Layer 2 of a small transformer language model trained on English Wikipedia (13 layers, counted from 0, width 128).
A neuron's activation on a vector x is SiLU(gate . x) times (in . x), where the dot is the dot product.

Input weights of the MLP neurons that the questions are about. A number n stands for n times 0.011.
n2 gate: -7 31 -15 5 0 22 -17 -1 24 23 8 -31 22 -1 -43 -23 21 -36 -56 -9 27 -11 30 -18 1 1 -3 12 17 -34 -21 27 -23 -3 23 -33 10 -25 -1 -28 25 29 15 -7 3 -32 13 -22 -28 -35 4 23 14 -4 -12 -18 15 0 30 5 13 8 -10 -13 -56 33 25 6 -4 -28 15 25 9 -17 13 30 -23 -7 3 -3 -40 46 10 -46 21 5 16 -28 -39 -20 -10 40 -3 -20 1 9 -9 -28 11 -24 -1 4 -10 28 10 -6 26 3 18 -6 3 7 -31 -1 -25 18 1 26 24 -43 9 -59 -27 -22 20 -19 -6 4
n13 gate: 9 -28 2 14 -9 -20 19 -12 13 45 4 0 29 5 -4 8 14 -7 -2 -8 20 -9 -11 15 2 19 -11 -47 8 23 -20 -6 4 -12 -7 25 -2 -22 -17 -15 -2 1 13 -23 11 14 32 -19 -4 -39 19 -10 -10 0 15 -18 -25 -26 23 -8 4 24 35 11 7 -6 -2 -13 -21 -15 -2 -12 14 14 -3 -19 12 -12 11 -17 17 21 24 32 23 14 -7 13 -20 45 22 20 -40 2 13 0 28 -36 9 -14 -22 -18 -1 29 6 41 23 -2 8 2 -7 24 -34 8 41 -4 30 37 22 7 36 -44 -27 -17 23 29 -25 21
n86 gate: -7 -17 27 36 -16 0 9 3 23 -33 -28 -16 -25 34 23 -26 -6 14 7 -26 -15 -7 19 4 2 33 -41 -13 -12 -14 26 20 8 -13 26 7 -5 -24 -19 32 -8 -7 -49 9 -22 -18 7 8 -11 -30 -23 4 18 -11 -3 15 -23 -25 -1 25 -16 -32 3 15 -2 2 -12 -6 23 -36 -34 -11 17 -33 5 14 16 -10 6 15 1 31 25 6 5 -7 -29 12 -49 8 -17 14 14 14 11 37 37 -16 -21 3 2 -28 -17 1 -44 14 -19 27 30 -10 21 -4 -8 -42 21 -7 16 -28 -29 5 22 -3 39 14 -17 -8 2 9
n145 gate: 37 22 1 5 31 -14 20 -37 -29 -3 -44 9 -3 -17 1 -51 6 3 7 -22 15 -19 61 -13 11 6 -9 -17 38 13 2 28 -10 -5 1 11 1 -8 8 -1 -20 -26 13 -1 -2 14 -12 50 -1 23 -49 11 -24 0 -3 -19 31 7 10 -15 -9 -4 13 -5 -8 -4 -14 28 -11 -1 3 -7 -26 16 23 13 -6 -31 -28 -4 13 -2 8 7 -14 39 11 2 -1 -5 14 -10 -11 0 -14 32 -12 5 -14 -11 -6 -15 16 39 -23 -11 -1 13 -20 32 -15 0 23 -19 -2 31 2 26 25 6 -18 12 -30 -19 -11 -17 -4 2
n166 gate: -29 -2 -12 12 -9 7 -4 -4 -11 -13 4 -7 -8 -30 -17 -16 26 2 -6 12 -24 -6 -8 0 6 -6 -14 -21 -11 15 35 4 -5 21 -1 -24 -7 -26 -20 40 11 -35 -6 -27 36 6 -9 -26 8 -21 28 28 4 -13 25 24 7 7 7 -17 6 47 -5 8 -28 -14 -91 6 -53 -19 2 -4 -37 -26 -22 -5 -6 10 25 9 -25 -7 15 4 1 -2 14 4 -14 -9 11 -10 13 -6 4 27 9 -7 -15 -17 -4 -12 10 6 16 9 5 -16 -44 1 -40 25 23 31 10 27 6 -23 9 -19 10 -9 -45 30 31 5 13 -8
n171 gate: -12 33 14 -6 10 6 -7 -17 -41 27 20 -14 -25 -1 11 -20 13 -10 -7 -28 -13 27 -25 13 20 19 25 -5 23 -12 -5 9 22 9 27 -4 15 12 -16 4 16 30 -13 -14 -3 1 -6 12 -12 -11 8 33 -6 9 14 -45 1 -40 7 22 -17 -12 -22 -13 -27 13 2 37 22 -8 -18 18 6 20 28 11 23 27 -16 -20 30 23 2 -44 -4 18 -16 -46 13 -16 25 13 3 -25 30 42 -21 -10 -18 -8 10 2 -4 14 9 18 -11 -20 16 7 -34 -10 -50 20 17 22 -32 14 -8 0 30 -13 -10 -12 -15 18 3 7
n178 gate: -8 -22 6 2 9 -33 28 38 -22 21 27 -43 -13 7 -19 15 -20 12 1 -28 21 5 -26 0 -16 5 3 -12 6 -45 4 -55 -28 -9 15 26 -4 33 -10 -6 -18 -1 -1 8 14 47 -7 19 27 3 5 -28 -14 20 -16 -11 23 -10 -19 -21 -54 -36 0 -18 -43 26 2 -13 15 -23 15 8 4 19 34 1 27 -1 16 -23 -23 7 1 -68 19 26 21 13 -12 -26 -4 -8 35 20 0 -13 17 -4 30 -1 -3 0 -35 -27 -12 -7 7 -9 -2 -11 -29 -9 -15 27 -44 7 -25 5 -24 0 3 -9 -7 4 23 -12 -32 -1
n197 gate: 2 -19 27 -8 -3 7 21 -4 10 -32 -1 -4 2 -31 30 -3 -23 22 -57 -5 39 19 -20 -16 -7 -35 -11 20 -19 -24 -3 -2 -11 -19 17 22 -12 -50 -9 -19 21 7 -3 -23 28 6 2 3 -13 23 9 3 21 23 7 -35 -9 -7 -36 -8 -29 -24 36 6 13 -9 -51 -14 -2 -19 -10 -9 -7 -15 -1 -19 1 -15 24 -5 -28 3 9 11 66 -25 -23 -8 20 27 -23 3 15 -16 12 -4 -22 -8 26 -7 7 5 -2 27 -48 -13 -50 6 -22 4 1 -12 -8 12 -6 2 16 -18 -8 -14 -3 41 -23 -17 -12 -8 -4 -34
n243 gate: 5 14 -15 17 15 4 -10 15 11 31 11 -18 20 -9 -2 -25 -5 12 -9 8 -5 -23 -58 -1 1 18 26 16 2 -23 -18 10 -1 -7 21 14 13 18 26 34 -12 -6 -18 -26 -25 -30 -1 -8 -28 -4 -19 -9 -28 19 -9 17 44 -2 -4 -17 -5 26 -27 0 -2 -25 -23 -15 -9 -13 3 -18 -6 4 -14 10 29 2 6 -9 5 28 -4 -9 17 7 -18 18 -14 -23 -34 1 24 -16 10 -22 38 -14 2 3 -3 12 -7 23 -22 -26 1 0 -4 15 15 -24 -38 -1 -10 9 -31 -5 -8 -52 -43 23 -27 5 -6 11 26 -18
n252 gate: 22 -7 -35 -12 -8 32 -5 -26 -40 11 -1 10 7 -22 6 12 4 6 -73 -28 19 24 -13 -14 -42 -20 2 21 -11 19 15 26 0 26 -8 10 4 8 -6 -12 12 2 -22 26 -14 11 6 12 -13 -3 -4 -16 -2 8 1 15 7 -6 -24 0 9 -10 -3 39 -31 50 -26 21 4 16 15 15 -9 -3 16 -2 -18 -1 5 28 -18 15 21 9 -7 5 -11 43 -2 -8 27 9 4 21 -28 29 4 15 -8 22 -26 -1 35 58 12 -13 7 -19 8 -23 -9 19 -25 -1 -17 -26 -1 35 13 18 25 2 10 2 -12 -1 8 -1
n263 gate: -6 -30 -23 14 -25 16 -57 -18 7 18 19 -6 18 -36 7 7 53 4 24 -7 -20 8 5 -1 -5 -6 5 -12 -8 -3 7 -1 47 23 25 0 -39 47 -20 -7 31 17 -6 -12 -2 33 10 -5 0 -22 -7 41 20 4 42 20 22 12 15 -4 -40 -26 -8 -11 -7 -28 -5 -14 -21 13 -1 20 40 11 -18 -22 -15 -17 -21 22 -2 -11 1 -7 12 5 8 -2 48 -29 1 -4 12 -43 33 -30 -37 -7 -29 6 11 -27 18 9 -46 33 18 -43 -8 -28 1 -18 -24 29 -29 -9 23 3 -1 -15 12 -8 10 -31 6 -10 3 -15
n299 gate: 7 -23 9 10 10 11 -5 -11 -1 -11 5 33 12 -5 13 18 1 12 3 5 -23 -6 11 -13 -9 -22 -21 -13 7 -6 33 15 1 34 -11 -1 -16 3 -13 -37 -10 -2 -11 -23 7 0 31 35 -22 -34 -7 -19 12 13 3 -2 3 24 11 1 18 12 10 -7 -4 -11 5 -5 -22 39 -13 10 -5 15 -37 -3 -32 -4 22 -6 -13 5 16 -12 5 -6 13 8 -16 -2 -6 -15 7 19 7 35 -22 -12 -24 -36 5 37 21 11 14 -1 -36 -1 42 15 -14 44 -18 -2 -11 -4 9 -10 -1 -12 -9 -16 -15 2 -8 7 -12 -14
n304 gate: 14 -11 -5 -6 12 -16 -11 14 -7 -8 29 3 22 11 -19 -3 4 -20 13 22 -36 5 15 -12 14 34 -41 -11 -4 3 -6 -27 -6 5 9 4 -4 2 -20 11 -16 3 -40 -27 15 19 -36 4 3 -5 14 17 -12 22 -18 -1 -13 -16 -30 3 12 -25 -33 18 4 12 -16 6 14 -6 -2 -41 22 21 44 12 14 0 5 -14 -3 -16 -14 -19 18 16 -25 20 -11 -39 31 -8 3 -5 16 26 14 -3 15 51 -29 12 10 27 -33 4 20 21 -6 25 5 -26 -5 -2 21 21 10 0 5 42 -6 10 -27 22 25 7 -19 -6
n2 in: 40 20 30 -52 -13 -7 -6 -20 -19 -17 -3 21 22 -16 -19 2 35 -1 -9 -28 20 18 11 -14 33 8 3 4 3 16 -40 -14 8 -9 5 5 -1 2 -22 -34 -10 -26 -30 -29 -7 17 -5 -20 25 -11 31 7 -11 6 34 -16 -15 25 7 3 -44 3 29 3 -33 14 -15 10 15 4 -15 -3 22 -7 -12 4 -37 15 27 -27 -2 -12 -14 -5 22 5 4 4 -1 -23 -18 -8 -33 11 -8 -27 -2 -8 -32 16 6 10 12 0 -12 2 -27 -44 -15 -10 -23 10 5 -3 3 4 -6 -1 1 -24 17 -6 8 11 2 13 11 17
n13 in: -1 -24 -73 -4 9 0 -22 -8 9 -7 31 -2 9 -10 7 -1 -3 29 12 -11 9 18 4 -12 -14 -3 0 1 3 -2 9 30 -4 -5 24 -10 -32 -3 -11 19 -2 -28 -26 -12 21 -28 -28 33 25 44 -21 -2 -28 -20 -10 9 35 -26 12 -20 15 -10 -6 5 -21 -1 -4 47 -38 7 -10 1 -24 -1 -20 -21 -9 -17 -10 -2 -15 -2 -5 -37 -2 -18 19 11 39 1 -12 2 10 -26 -38 25 -26 7 11 8 -30 -26 -8 18 9 8 -7 38 -20 -1 13 -38 35 -30 -35 47 -35 -16 -6 -16 -24 -9 -13 30 13 17 -20 0
n86 in: -19 17 -23 14 -28 11 10 17 -32 -34 8 13 -2 -18 -30 -12 -15 -8 -16 18 -11 -15 5 26 16 34 -35 15 12 6 6 45 -20 -11 -10 -18 15 16 -11 -10 25 1 -9 11 -10 4 39 33 14 21 -10 11 0 13 -8 7 -21 -29 43 -29 0 -10 -2 -17 7 10 20 -13 26 3 10 4 -22 9 -7 3 29 2 -32 -12 -45 -7 -9 16 -10 12 -23 -5 -34 -48 5 -13 -16 -14 -4 49 -12 -2 -10 -3 8 3 1 -16 -20 4 -21 0 -4 -14 -1 -28 -16 8 -2 -36 15 -6 -2 1 -3 12 23 23 30 9 9 -23
n145 in: 8 25 6 -5 21 -12 -9 -16 -27 0 10 -2 9 -12 -46 5 -7 5 -14 -19 -6 -1 -28 37 -1 -10 -2 -10 -8 -7 9 -6 33 -4 8 6 11 -6 -3 -15 36 7 47 -3 -34 -24 9 28 -8 -16 -30 10 3 -6 26 14 38 -2 15 6 6 15 5 22 12 20 -2 -18 -2 24 23 1 -14 24 23 -6 -22 -9 13 13 29 1 39 24 -6 -18 20 11 -17 13 -14 -29 -18 -9 3 -12 9 -6 12 8 23 10 -8 47 -26 -8 1 -1 1 -6 -20 26 -1 -39 8 52 40 -23 17 5 -36 -1 5 11 7 -18 24 12
n166 in: -1 16 1 -10 -11 16 -28 -23 -36 -14 2 7 11 -3 17 -13 27 5 -13 -11 14 -18 31 13 10 -4 -6 47 20 -8 -2 10 7 -8 33 14 -23 40 5 -17 15 12 -31 11 -41 3 13 -7 22 -13 -20 12 12 -3 -2 11 30 -4 -2 -25 -13 11 5 -11 -13 32 14 -8 -10 2 8 35 -2 37 -17 1 -26 0 11 -2 6 -28 -8 -28 2 0 -9 33 43 18 -13 -9 -33 17 38 -15 34 3 32 9 15 23 -22 -30 -6 -42 12 17 16 -12 -4 -24 -8 10 0 -29 4 7 8 -14 20 35 28 -14 -11 11 -17 -9
n171 in: -2 17 41 -16 25 5 -3 -17 8 10 18 -5 -33 -17 12 25 -21 13 -14 -4 -17 39 -24 -7 29 -4 7 -19 24 19 17 7 -25 29 13 -15 -2 6 50 29 2 12 6 -1 -7 10 -17 -2 -19 -5 4 2 5 -4 8 -4 26 -1 -19 -4 -39 25 5 7 -1 12 22 10 -10 -1 13 17 -26 -2 -5 3 58 32 -23 20 -43 9 5 -44 1 -2 -34 -12 -2 -16 6 6 1 -32 -3 23 -15 -23 -20 -25 3 -2 -3 -4 17 -15 -1 2 3 11 -17 -32 -15 3 -15 15 -16 -10 -13 3 23 -2 5 -1 6 29 46 2
n178 in: 4 -21 2 10 -7 -35 -4 11 11 24 13 -5 -2 26 -22 2 10 -15 -18 27 18 -15 -4 15 25 -9 -34 8 -2 -37 -3 -28 -31 -5 -2 -8 11 -1 -11 7 -45 -27 8 17 -29 -2 -16 13 1 -30 14 -12 -9 10 -23 -4 -2 -14 1 -14 -15 -3 -32 -20 -9 -4 27 -23 -50 0 -21 -10 8 31 -21 -5 37 1 -25 -18 -62 7 12 -13 11 -4 39 -6 -24 0 -2 -28 10 20 22 21 -6 -12 31 1 -23 14 -15 -3 -14 17 33 8 5 17 -30 -15 -10 -3 -24 4 9 -8 3 -5 -2 -10 2 29 10 -7 4 -27
n197 in: 12 6 2 10 10 -5 -22 -13 -1 5 -4 20 -8 -8 -15 -35 14 -31 -13 16 22 16 -26 3 11 -19 22 -28 -1 17 18 -12 10 23 -31 6 1 13 -14 40 -18 -33 16 -1 -2 -5 2 4 -7 -15 -32 -24 -2 12 -17 5 47 9 2 12 36 -16 -17 -22 3 -55 21 19 -15 -14 -7 2 29 -2 6 25 12 39 1 -1 -34 12 -4 27 -33 27 -7 29 11 -23 4 9 16 7 28 21 11 49 31 -5 -27 16 -38 -49 -7 -1 -11 22 19 32 -1 -4 40 -3 11 24 0 -10 14 9 -1 31 -19 10 24 10 9 -9
n243 in: 2 10 -18 -11 52 8 -20 -10 13 46 -15 8 1 -10 38 -1 29 4 -29 -37 34 15 22 -31 -7 5 -11 -10 23 9 -3 8 18 14 -11 6 -27 -5 19 8 62 -24 -19 5 -11 4 -36 -12 -6 5 8 -30 19 -9 6 12 -12 4 -5 -2 21 27 -15 -17 -7 22 5 7 4 -7 -33 -26 16 16 8 12 23 24 -19 -23 3 8 -5 13 -5 3 -10 -7 2 8 -5 5 -5 37 9 26 -12 0 -13 -8 -9 -3 15 -39 10 -3 27 -22 6 11 22 -3 1 -13 2 11 -30 17 -10 -9 -16 -8 6 -31 6 9 20 -8
n252 in: 11 12 1 2 -31 1 7 -45 3 10 6 -4 9 2 14 11 -37 -2 18 1 2 14 -4 0 10 52 -22 -22 -17 -10 -8 -47 -23 -11 -1 -25 11 1 35 10 -21 5 -3 -6 -18 -7 17 -11 16 -16 28 -18 21 27 -12 -17 12 -23 3 46 -25 13 19 -15 -32 -11 29 -21 12 15 -41 2 10 17 -5 2 12 15 14 -8 34 -3 7 14 -16 -17 -3 -26 -17 8 -12 18 37 1 -3 -18 -4 29 2 -17 8 19 24 2 -10 24 12 -15 -10 22 10 13 18 -39 1 3 0 4 6 9 -9 3 5 -7 11 11 14 7
n263 in: -32 -7 2 -15 -37 28 3 0 -30 1 8 22 31 -7 28 1 16 37 -32 8 -22 -26 -21 6 19 20 -14 4 0 21 8 -19 8 12 14 1 -35 16 -39 -10 10 0 -12 -13 -11 -1 -23 22 40 13 -42 14 5 -8 4 -6 8 -6 -23 -18 -20 -34 -26 8 -6 8 1 -4 23 26 16 9 13 23 -5 18 4 -19 -26 -29 12 25 9 -10 -18 -4 -11 21 7 -3 -5 -32 -15 -31 -19 -14 -39 7 -9 18 -34 -13 15 28 -69 19 25 -12 -4 -17 27 -2 21 -19 2 18 3 40 -10 -15 19 -12 19 -5 23 -14 -19 -7
n299 in: -6 -16 -43 -21 -11 -9 2 -15 -8 7 9 -17 11 0 1 -28 18 16 -15 -14 -3 -10 2 -7 9 -2 -2 -8 -8 9 -14 2 -5 -2 -11 -10 32 22 -8 -11 18 0 -1 -5 -10 15 -11 8 4 13 -6 1 9 10 31 -3 11 -13 9 0 -25 -2 -20 -10 17 0 -11 8 -22 -15 21 -11 -7 -2 -13 -2 -7 -13 25 -9 27 -37 20 7 0 -16 11 9 -7 -13 -11 -2 6 30 -15 -22 -4 -16 -7 26 10 -4 1 10 5 -34 0 -13 -27 -12 -11 -10 -9 -13 -4 12 -19 -15 9 -10 25 17 -13 6 0 -19 7 42
n304 in: 27 2 -10 -15 9 -27 32 4 -22 -2 20 -12 25 -9 -5 25 23 -28 -17 5 -6 5 29 -13 -6 -4 -21 -22 28 12 11 -18 -4 -37 -19 22 -11 4 -9 3 -36 24 -18 -16 1 21 -10 23 16 -10 5 -2 -16 21 4 8 6 19 -4 -2 29 -18 -55 30 22 -3 10 7 26 -3 -8 -36 7 2 37 28 18 -12 -6 -12 32 -27 27 -20 11 16 -8 -2 -20 -3 17 -8 -19 -12 10 29 -24 -27 42 -29 -13 -16 6 -1 13 10 5 -3 -14 14 12 -8 21 12 6 -20 17 11 -14 11 5 18 -3 15 17 7 5 -31

Each question shows a token from some text and the vector x that enters the MLP there. A number n stands for n times 0.021.

" ": -32 14 -47 6 6 -24 -35 22 -2 -24 -23 31 -3 18 -6 9 4 -12 32 8 -4 -4 5 -6 -1 -16 -10 17 24 -16 2 -42 26 12 13 11 -18 14 -13 -28 29 -6 -8 5 7 -19 21 -15 6 5 -4 -19 19 4 -33 -27 1 9 -13 24 -6 16 -20 -26 45 17 -2 -14 6 -12 32 9 -54 -18 0 1 -10 2 24 -20 -1 -8 -6 16 32 16 -13 -24 -12 -15 -7 -10 0 -16 -13 -8 -31 7 21 -35 -2 20 41 3 2 -12 23 -21 27 -17 0 7 31 -18 -8 -6 -13 -35 -7 11 13 8 -8 38 -34 1 13 7
The neuron with the highest activation: n299

"4": -13 15 -4 7 -16 1 -6 -6 -10 25 -8 14 -3 -20 -3 -23 8 9 4 7 -1 21 -30 -10 41 12 0 4 -13 2 9 -32 -1 -21 17 -27 18 -5 -21 -25 34 -3 -17 14 -2 -11 4 14 -15 23 23 -7 -27 -30 4 -8 -9 -32 2 22 -29 16 7 -9 23 -22 -5 12 16 6 1 2 -7 1 -5 -24 -16 7 -21 9 -7 5 -9 4 -16 -4 53 -1 8 4 -14 -50 -24 0 -36 -12 -5 3 -11 -71 20 -41 3 -7 65 -57 -29 -15 1 -2 24 -19 7 2 22 6 -4 13 -19 -9 13 30 -2 -20 -15 8 -5 15
Which three neurons fire most, strongest first? n171, n178, n304

"\n": -30 10 -47 14 -6 12 -26 -19 11 23 12 -5 21 -25 -32 -11 -20 -2 9 17 45 -4 13 -5 33 -7 6 -12 31 0 28 19 8 22 -21 10 19 12 -6 5 -4 2 -34 9 14 19 -12 -3 15 18 35 -10 -9 -8 -15 -8 21 -2 26 10 -39 -5 -6 6 21 15 0 -3 16 8 -7 -18 -38 40 -9 -33 -12 -14 8 -7 -28 9 -14 54 -7 9 4 -30 11 37 -1 -26 28 -14 9 30 -42 -34 -8 -35 21 10 5 -11 0 -26 12 -24 7 17 -38 35 23 -17 28 -35 -30 -33 -19 -18 12 20 -13 4 -12 31 -17 -17
Which neuron fires most, and how strongly? n299, at about 0.63

" in": -15 24 -43 14 12 -16 -61 21 1 -4 -24 51 15 -2 -18 -2 -3 20 -10 33 -10 -18 14 -32 22 9 -15 20 1 -7 -7 -27 13 22 10 19 10 -3 -7 -4 -8 -21 15 34 1 -23 0 13 -2 16 22 17 -12 -4 17 -9 -6 32 -13 -25 -28 3 -18 3 -26 -12 6 -16 28 14 22 17 -8 -28 -24 5 10 23 -10 -10 10 -29 12 73 -28 15 3 -3 -6 -3 -27 -6 -1 8 11 23 17 -4 16 -15 35 23 3 22 -7 -9 16 -29 7 4 -15 -23 10 -9 34 -2 -12 -19 -11 6 -4 11 -23 37 -31 -26 -20 -38
The neuron with the highest activation: n171

"ü": -12 30 -44 17 19 22 -15 -23 -8 0 -16 -31 7 4 -7 -40 6 2 1 -21 -3 -1 -8 -25 17 14 32 -6 -15 -35 -44 8 -1 -4 11 3 28 -24 -15 0 23 3 -9 14 -1 -20 6 -19 7 11 14 -28 11 -21 11 10 -12 52 -18 -12 5 -6 13 -20 15 6 -20 -26 -56 39 47 15 -17 17 -22 -2 -55 -19 -2 33 -40 13 9 -13 -4 -12 -1 31 -18 2 7 -2 -12 -7 -21 -8 10 -10 43 -15 -3 -23 24 -8 19 28 4 5 15 15 -11 -9 -5 9 34 8 -19 26 13 23 17 20 25 0 -8 -1 -9 -7
The neuron with the highest activation: n166

"en": 3 -22 -38 12 9 21 -12 9 5 0 -47 42 -19 -37 -10 16 20 4 8 25 3 -2 -15 -29 -7 13 23 7 -13 17 -10 -46 -31 5 -5 -16 38 14 10 5 -16 -9 3 38 -4 -23 53 -6 24 22 16 -33 -14 2 18 -14 36 1 -4 -5 6 -8 -2 -9 20 42 12 14 3 -11 14 10 19 -9 20 3 -59 16 5 -7 6 -27 -9 29 6 27 -8 15 -5 34 -7 24 -15 -11 -17 24 -41 -30 3 4 8 2 -9 -16 8 -24 1 -14 -4 -3 -18 -39 18 -5 50 -12 -10 -18 -14 21 23 31 13 -4 -1 -8 -14 -7
The neuron with the highest activation: n178

" J": -5 -1 -26 21 -3 -24 -6 -21 3 -13 -20 14 -14 29 -9 22 13 -21 24 -6 -27 -16 -9 -8 -24 20 -13 4 16 -11 -3 -6 31 16 -24 -20 14 -17 14 -12 -5 6 4 16 36 7 8 -10 -18 3 26 -34 -29 6 15 1 -6 11 16 -29 17 12 -5 -4 -7 20 3 -58 5 -29 12 26 9 11 2 13 -10 -46 -40 -19 8 -12 2 -8 2 -9 -7 -4 16 4 14 15 -40 -12 19 13 -1 17 15 -30 5 16 -15 -8 2 -30 -4 -15 -2 11 17 -15 4 -10 22 1 -11 -6 4 -32 -6 30 -32 28 -31 9 0 8
Which three neurons fire most, strongest first? n263, n171, n252

" |": -12 -4 -50 4 -5 -27 -3 -3 11 -11 -7 25 -1 -10 2 31 3 9 20 -1 2 13 37 0 28 -8 -31 46 -12 -3 -8 -33 29 10 -5 -34 -6 -33 12 -5 -1 -18 13 18 -9 -2 8 -18 -31 2 6 21 -24 -9 -47 -39 31 -2 -6 13 -5 -8 6 -10 59 12 7 -9 -18 1 -6 14 -20 10 -12 14 -31 1 14 5 -47 13 9 22 -48 21 2 13 2 -12 -23 -18 3 8 3 17 -26 -7 -11 -16 -36 8 6 1 29 3 10 -20 -20 -5 -19 -2 -4 -13 41 -5 -9 -12 -7 12 22 -14 15 -9 -12 -4 15 -14
The neuron with the highest activation: n304

"-": -18 16 -43 9 -5 5 -4 25 1 -6 4 15 5 -12 1 45 -3 23 35 13 35 -2 -36 6 17 12 -12 18 21 8 12 -16 4 18 0 -4 -3 -12 -23 -19 -15 8 -13 10 11 -13 -15 8 -1 4 19 -12 -4 -59 -44 -13 29 1 -3 6 -9 -1 7 -19 30 5 22 -20 16 -6 78 -13 -20 -21 2 -6 0 22 12 -24 -11 -6 0 20 -16 40 11 -8 5 37 -13 -23 -11 -8 12 -13 -10 10 19 -51 5 -8 4 10 58 6 17 6 -22 5 -6 -7 2 1 -13 -6 -28 11 21 12 17 23 23 61 -16 -15 -7 25
Which three neurons fire most, strongest first? n2, n243, n178

" L": 7 -10 -14 12 5 -13 3 -22 5 -5 -30 -3 -11 -2 -9 10 5 -29 14 -5 -6 -9 23 -7 -3 22 -13 -1 -31 6 -2 -11 0 18 -4 6 41 -5 -14 -13 8 -8 12 15 50 20 -6 -8 -8 -32 -25 -11 -15 -10 3 8 24 -49 16 -3 -4 8 -10 -9 -8 -2 22 -55 19 0 21 13 -33 -36 13 7 -7 -26 -24 -53 12 -1 -10 32 12 -2 26 2 -9 8 18 -9 9 -4 2 0 0 12 19 -4 1 -3 -14 2 26 -69 -26 -21 19 -2 18 -26 -1 -34 5 -4 -17 -33 -6 -15 6 7 17 31 9 -1 31 -6
The neuron with the highest activation: n86

" Michael": -15 -19 -24 0 3 7 4 -20 19 -9 21 24 8 -21 -13 -21 -42 4 20 5 7 -7 -1 55 7 13 7 -6 -16 -30 -21 -16 14 5 -17 -25 19 -8 -5 5 -4 5 10 48 17 -9 13 -23 -4 -55 0 19 -11 28 13 21 8 10 -7 -19 14 22 37 -7 6 12 24 -18 -15 -35 41 13 38 -9 -41 38 -31 -4 7 -24 19 -23 3 -17 -19 -9 -5 -11 -28 24 8 -4 -3 -1 5 38 -23 -28 16 -10 6 -23 30 -12 -9 -14 7 -42 14 12 12 6 7 15 -39 -11 -1 -2 -3 -19 -14 24 -5 -19 -15 22 17 19
Which neuron fires most, and how strongly? n299, at about 0.37

".": -37 7 -46 -10 8 21 15 -28 33 -6 -16 -3 15 -13 -7 -22 4 0 7 9 18 -6 6 -11 18 -1 -2 7 -24 -21 -15 4 25 22 -26 -34 -4 36 10 6 -11 10 -15 25 11 -19 -23 -3 15 19 23 -28 16 -36 -18 -18 -3 -11 -29 15 18 9 1 2 45 16 23 -26 -20 7 9 -6 3 5 -9 0 6 -3 20 -30 20 3 9 24 -32 1 11 25 -7 18 -20 1 -35 7 4 16 -22 -2 -8 -61 39 3 11 -9 7 11 -15 -44 0 22 -35 1 3 5 1 -15 -25 -22 1 8 -8 -31 26 19 -33 2 -4 8
The neuron with the highest activation: n299

" Le": -4 0 27 30 19 -10 3 -10 20 -8 -16 19 4 12 1 -12 0 12 23 -19 -22 -9 14 19 -2 13 -1 0 -31 -2 -9 -15 -1 1 -22 -21 34 -23 -33 -26 17 -14 -30 24 12 6 -5 1 -48 -9 11 -5 -11 -22 2 18 4 -23 16 -14 -24 -3 12 -15 -11 -41 15 -50 -13 -17 52 21 2 -22 12 5 0 -4 -35 -15 30 -30 4 -28 18 -30 9 0 0 -4 10 -9 -8 -14 -9 34 -37 -32 17 -1 16 -12 3 -7 5 3 2 -16 -3 -4 22 -26 -9 12 -4 -29 -33 -10 23 7 25 36 -10 28 1 -9 16 37
The neuron with the highest activation: n86

"all": -14 -17 -27 -17 1 47 34 2 5 -2 23 15 2 -2 -10 31 -4 4 7 -27 -25 -20 -19 -7 -4 15 18 -18 -13 -3 9 9 -15 -2 -1 -10 34 -11 12 6 6 6 33 46 -4 -19 21 -26 5 18 32 24 -14 -15 -10 -23 21 3 -28 17 27 12 49 -27 15 -41 50 -27 23 2 40 28 11 5 -2 5 15 4 0 -53 6 1 9 22 -6 8 30 -7 -30 9 -7 -12 28 18 -24 -10 -6 -15 -9 -2 18 -21 -29 2 1 -33 25 -15 33 -4 1 -15 19 -5 -3 35 -1 -10 -2 17 18 12 -19 20 -10 -4 29 -16
Which neuron fires most, and how strongly? n166, at about 0.44

"ir": -35 16 -62 -7 23 7 1 -17 -19 -3 16 20 1 -7 -5 8 16 1 14 22 0 -2 -10 16 -30 1 -5 -21 17 -22 -57 -13 -18 14 -1 -5 21 -12 52 10 -34 1 30 14 -21 -19 2 14 5 4 29 -3 -12 -29 20 19 24 37 -28 -7 18 14 0 -17 27 3 2 -21 4 11 32 23 10 -14 -7 32 -52 20 4 14 -3 6 -10 34 11 11 -1 -24 -18 -13 11 21 4 -35 1 -5 -34 3 26 27 10 -15 3 -26 27 19 10 -22 -10 4 26 -24 14 -41 -9 -8 -5 -6 -15 16 5 22 5 17 10 -16 -7 -8
The neuron with the highest activation: n166

"A": -8 7 -15 4 21 -3 -35 6 5 15 -45 26 -21 20 0 2 -8 -15 48 -18 -7 5 3 -46 14 25 -20 -8 -11 7 -7 -14 -9 23 -7 -14 -11 -6 -26 21 -16 9 -1 41 7 -47 4 4 17 20 4 -36 -19 -5 15 35 -9 25 33 -5 -23 8 6 13 19 5 26 -14 -23 7 29 17 22 18 -2 17 -12 40 -3 12 -12 -8 -20 36 1 -14 14 2 15 -1 -29 10 -39 -7 9 -13 -15 39 12 -58 -1 -8 4 18 16 -20 10 -17 13 -2 -16 -14 26 22 29 -17 -14 -21 -2 6 -14 20 20 -23 -46 -9 16 -3
The neuron with the highest activation: n304

"el": -51 -35 -2 -12 21 44 -22 -27 12 -6 -5 13 -4 -15 -1 -7 -15 -28 17 -6 6 -30 -11 -15 -9 -13 4 -7 -23 13 -22 -24 -28 3 19 -22 18 -26 7 -5 0 -15 -42 -10 7 -33 21 18 15 1 42 25 4 2 -17 41 2 -9 -9 -11 16 10 14 -16 -15 -11 23 0 -13 -16 20 15 1 0 -6 13 -12 24 -6 -40 -4 -15 7 44 13 9 20 32 6 -1 4 -12 -13 4 3 11 -1 -18 -3 19 -11 -14 4 -55 29 -23 -53 0 3 -2 16 -67 17 -11 1 -34 -21 -8 -12 12 15 3 19 32 -26 -21 2 8
Which neuron fires most, and how strongly? n145, at about 0.57

" compet": 23 9 -51 18 12 -29 -28 4 10 -9 -37 42 27 -2 -11 -10 -37 -15 39 13 -5 -2 10 2 -13 -16 17 -8 2 39 11 -3 -4 1 -9 -2 13 -6 8 12 15 35 -14 18 -13 17 -10 -10 -42 -15 17 -2 -9 14 -32 61 -18 -33 -28 12 -3 -8 12 12 23 -10 19 7 14 -7 3 4 22 21 -15 29 -27 27 -11 -7 -4 42 2 -53 -15 -9 -11 -13 -17 4 -7 -1 12 24 -4 -15 -23 -14 16 -25 16 5 16 -12 11 -8 27 16 -47 -25 17 -36 3 -5 29 0 -24 -12 14 -14 -6 15 -17 -1 -30 -6 -5 6
Which three neurons fire most, strongest first? n243, n263, n145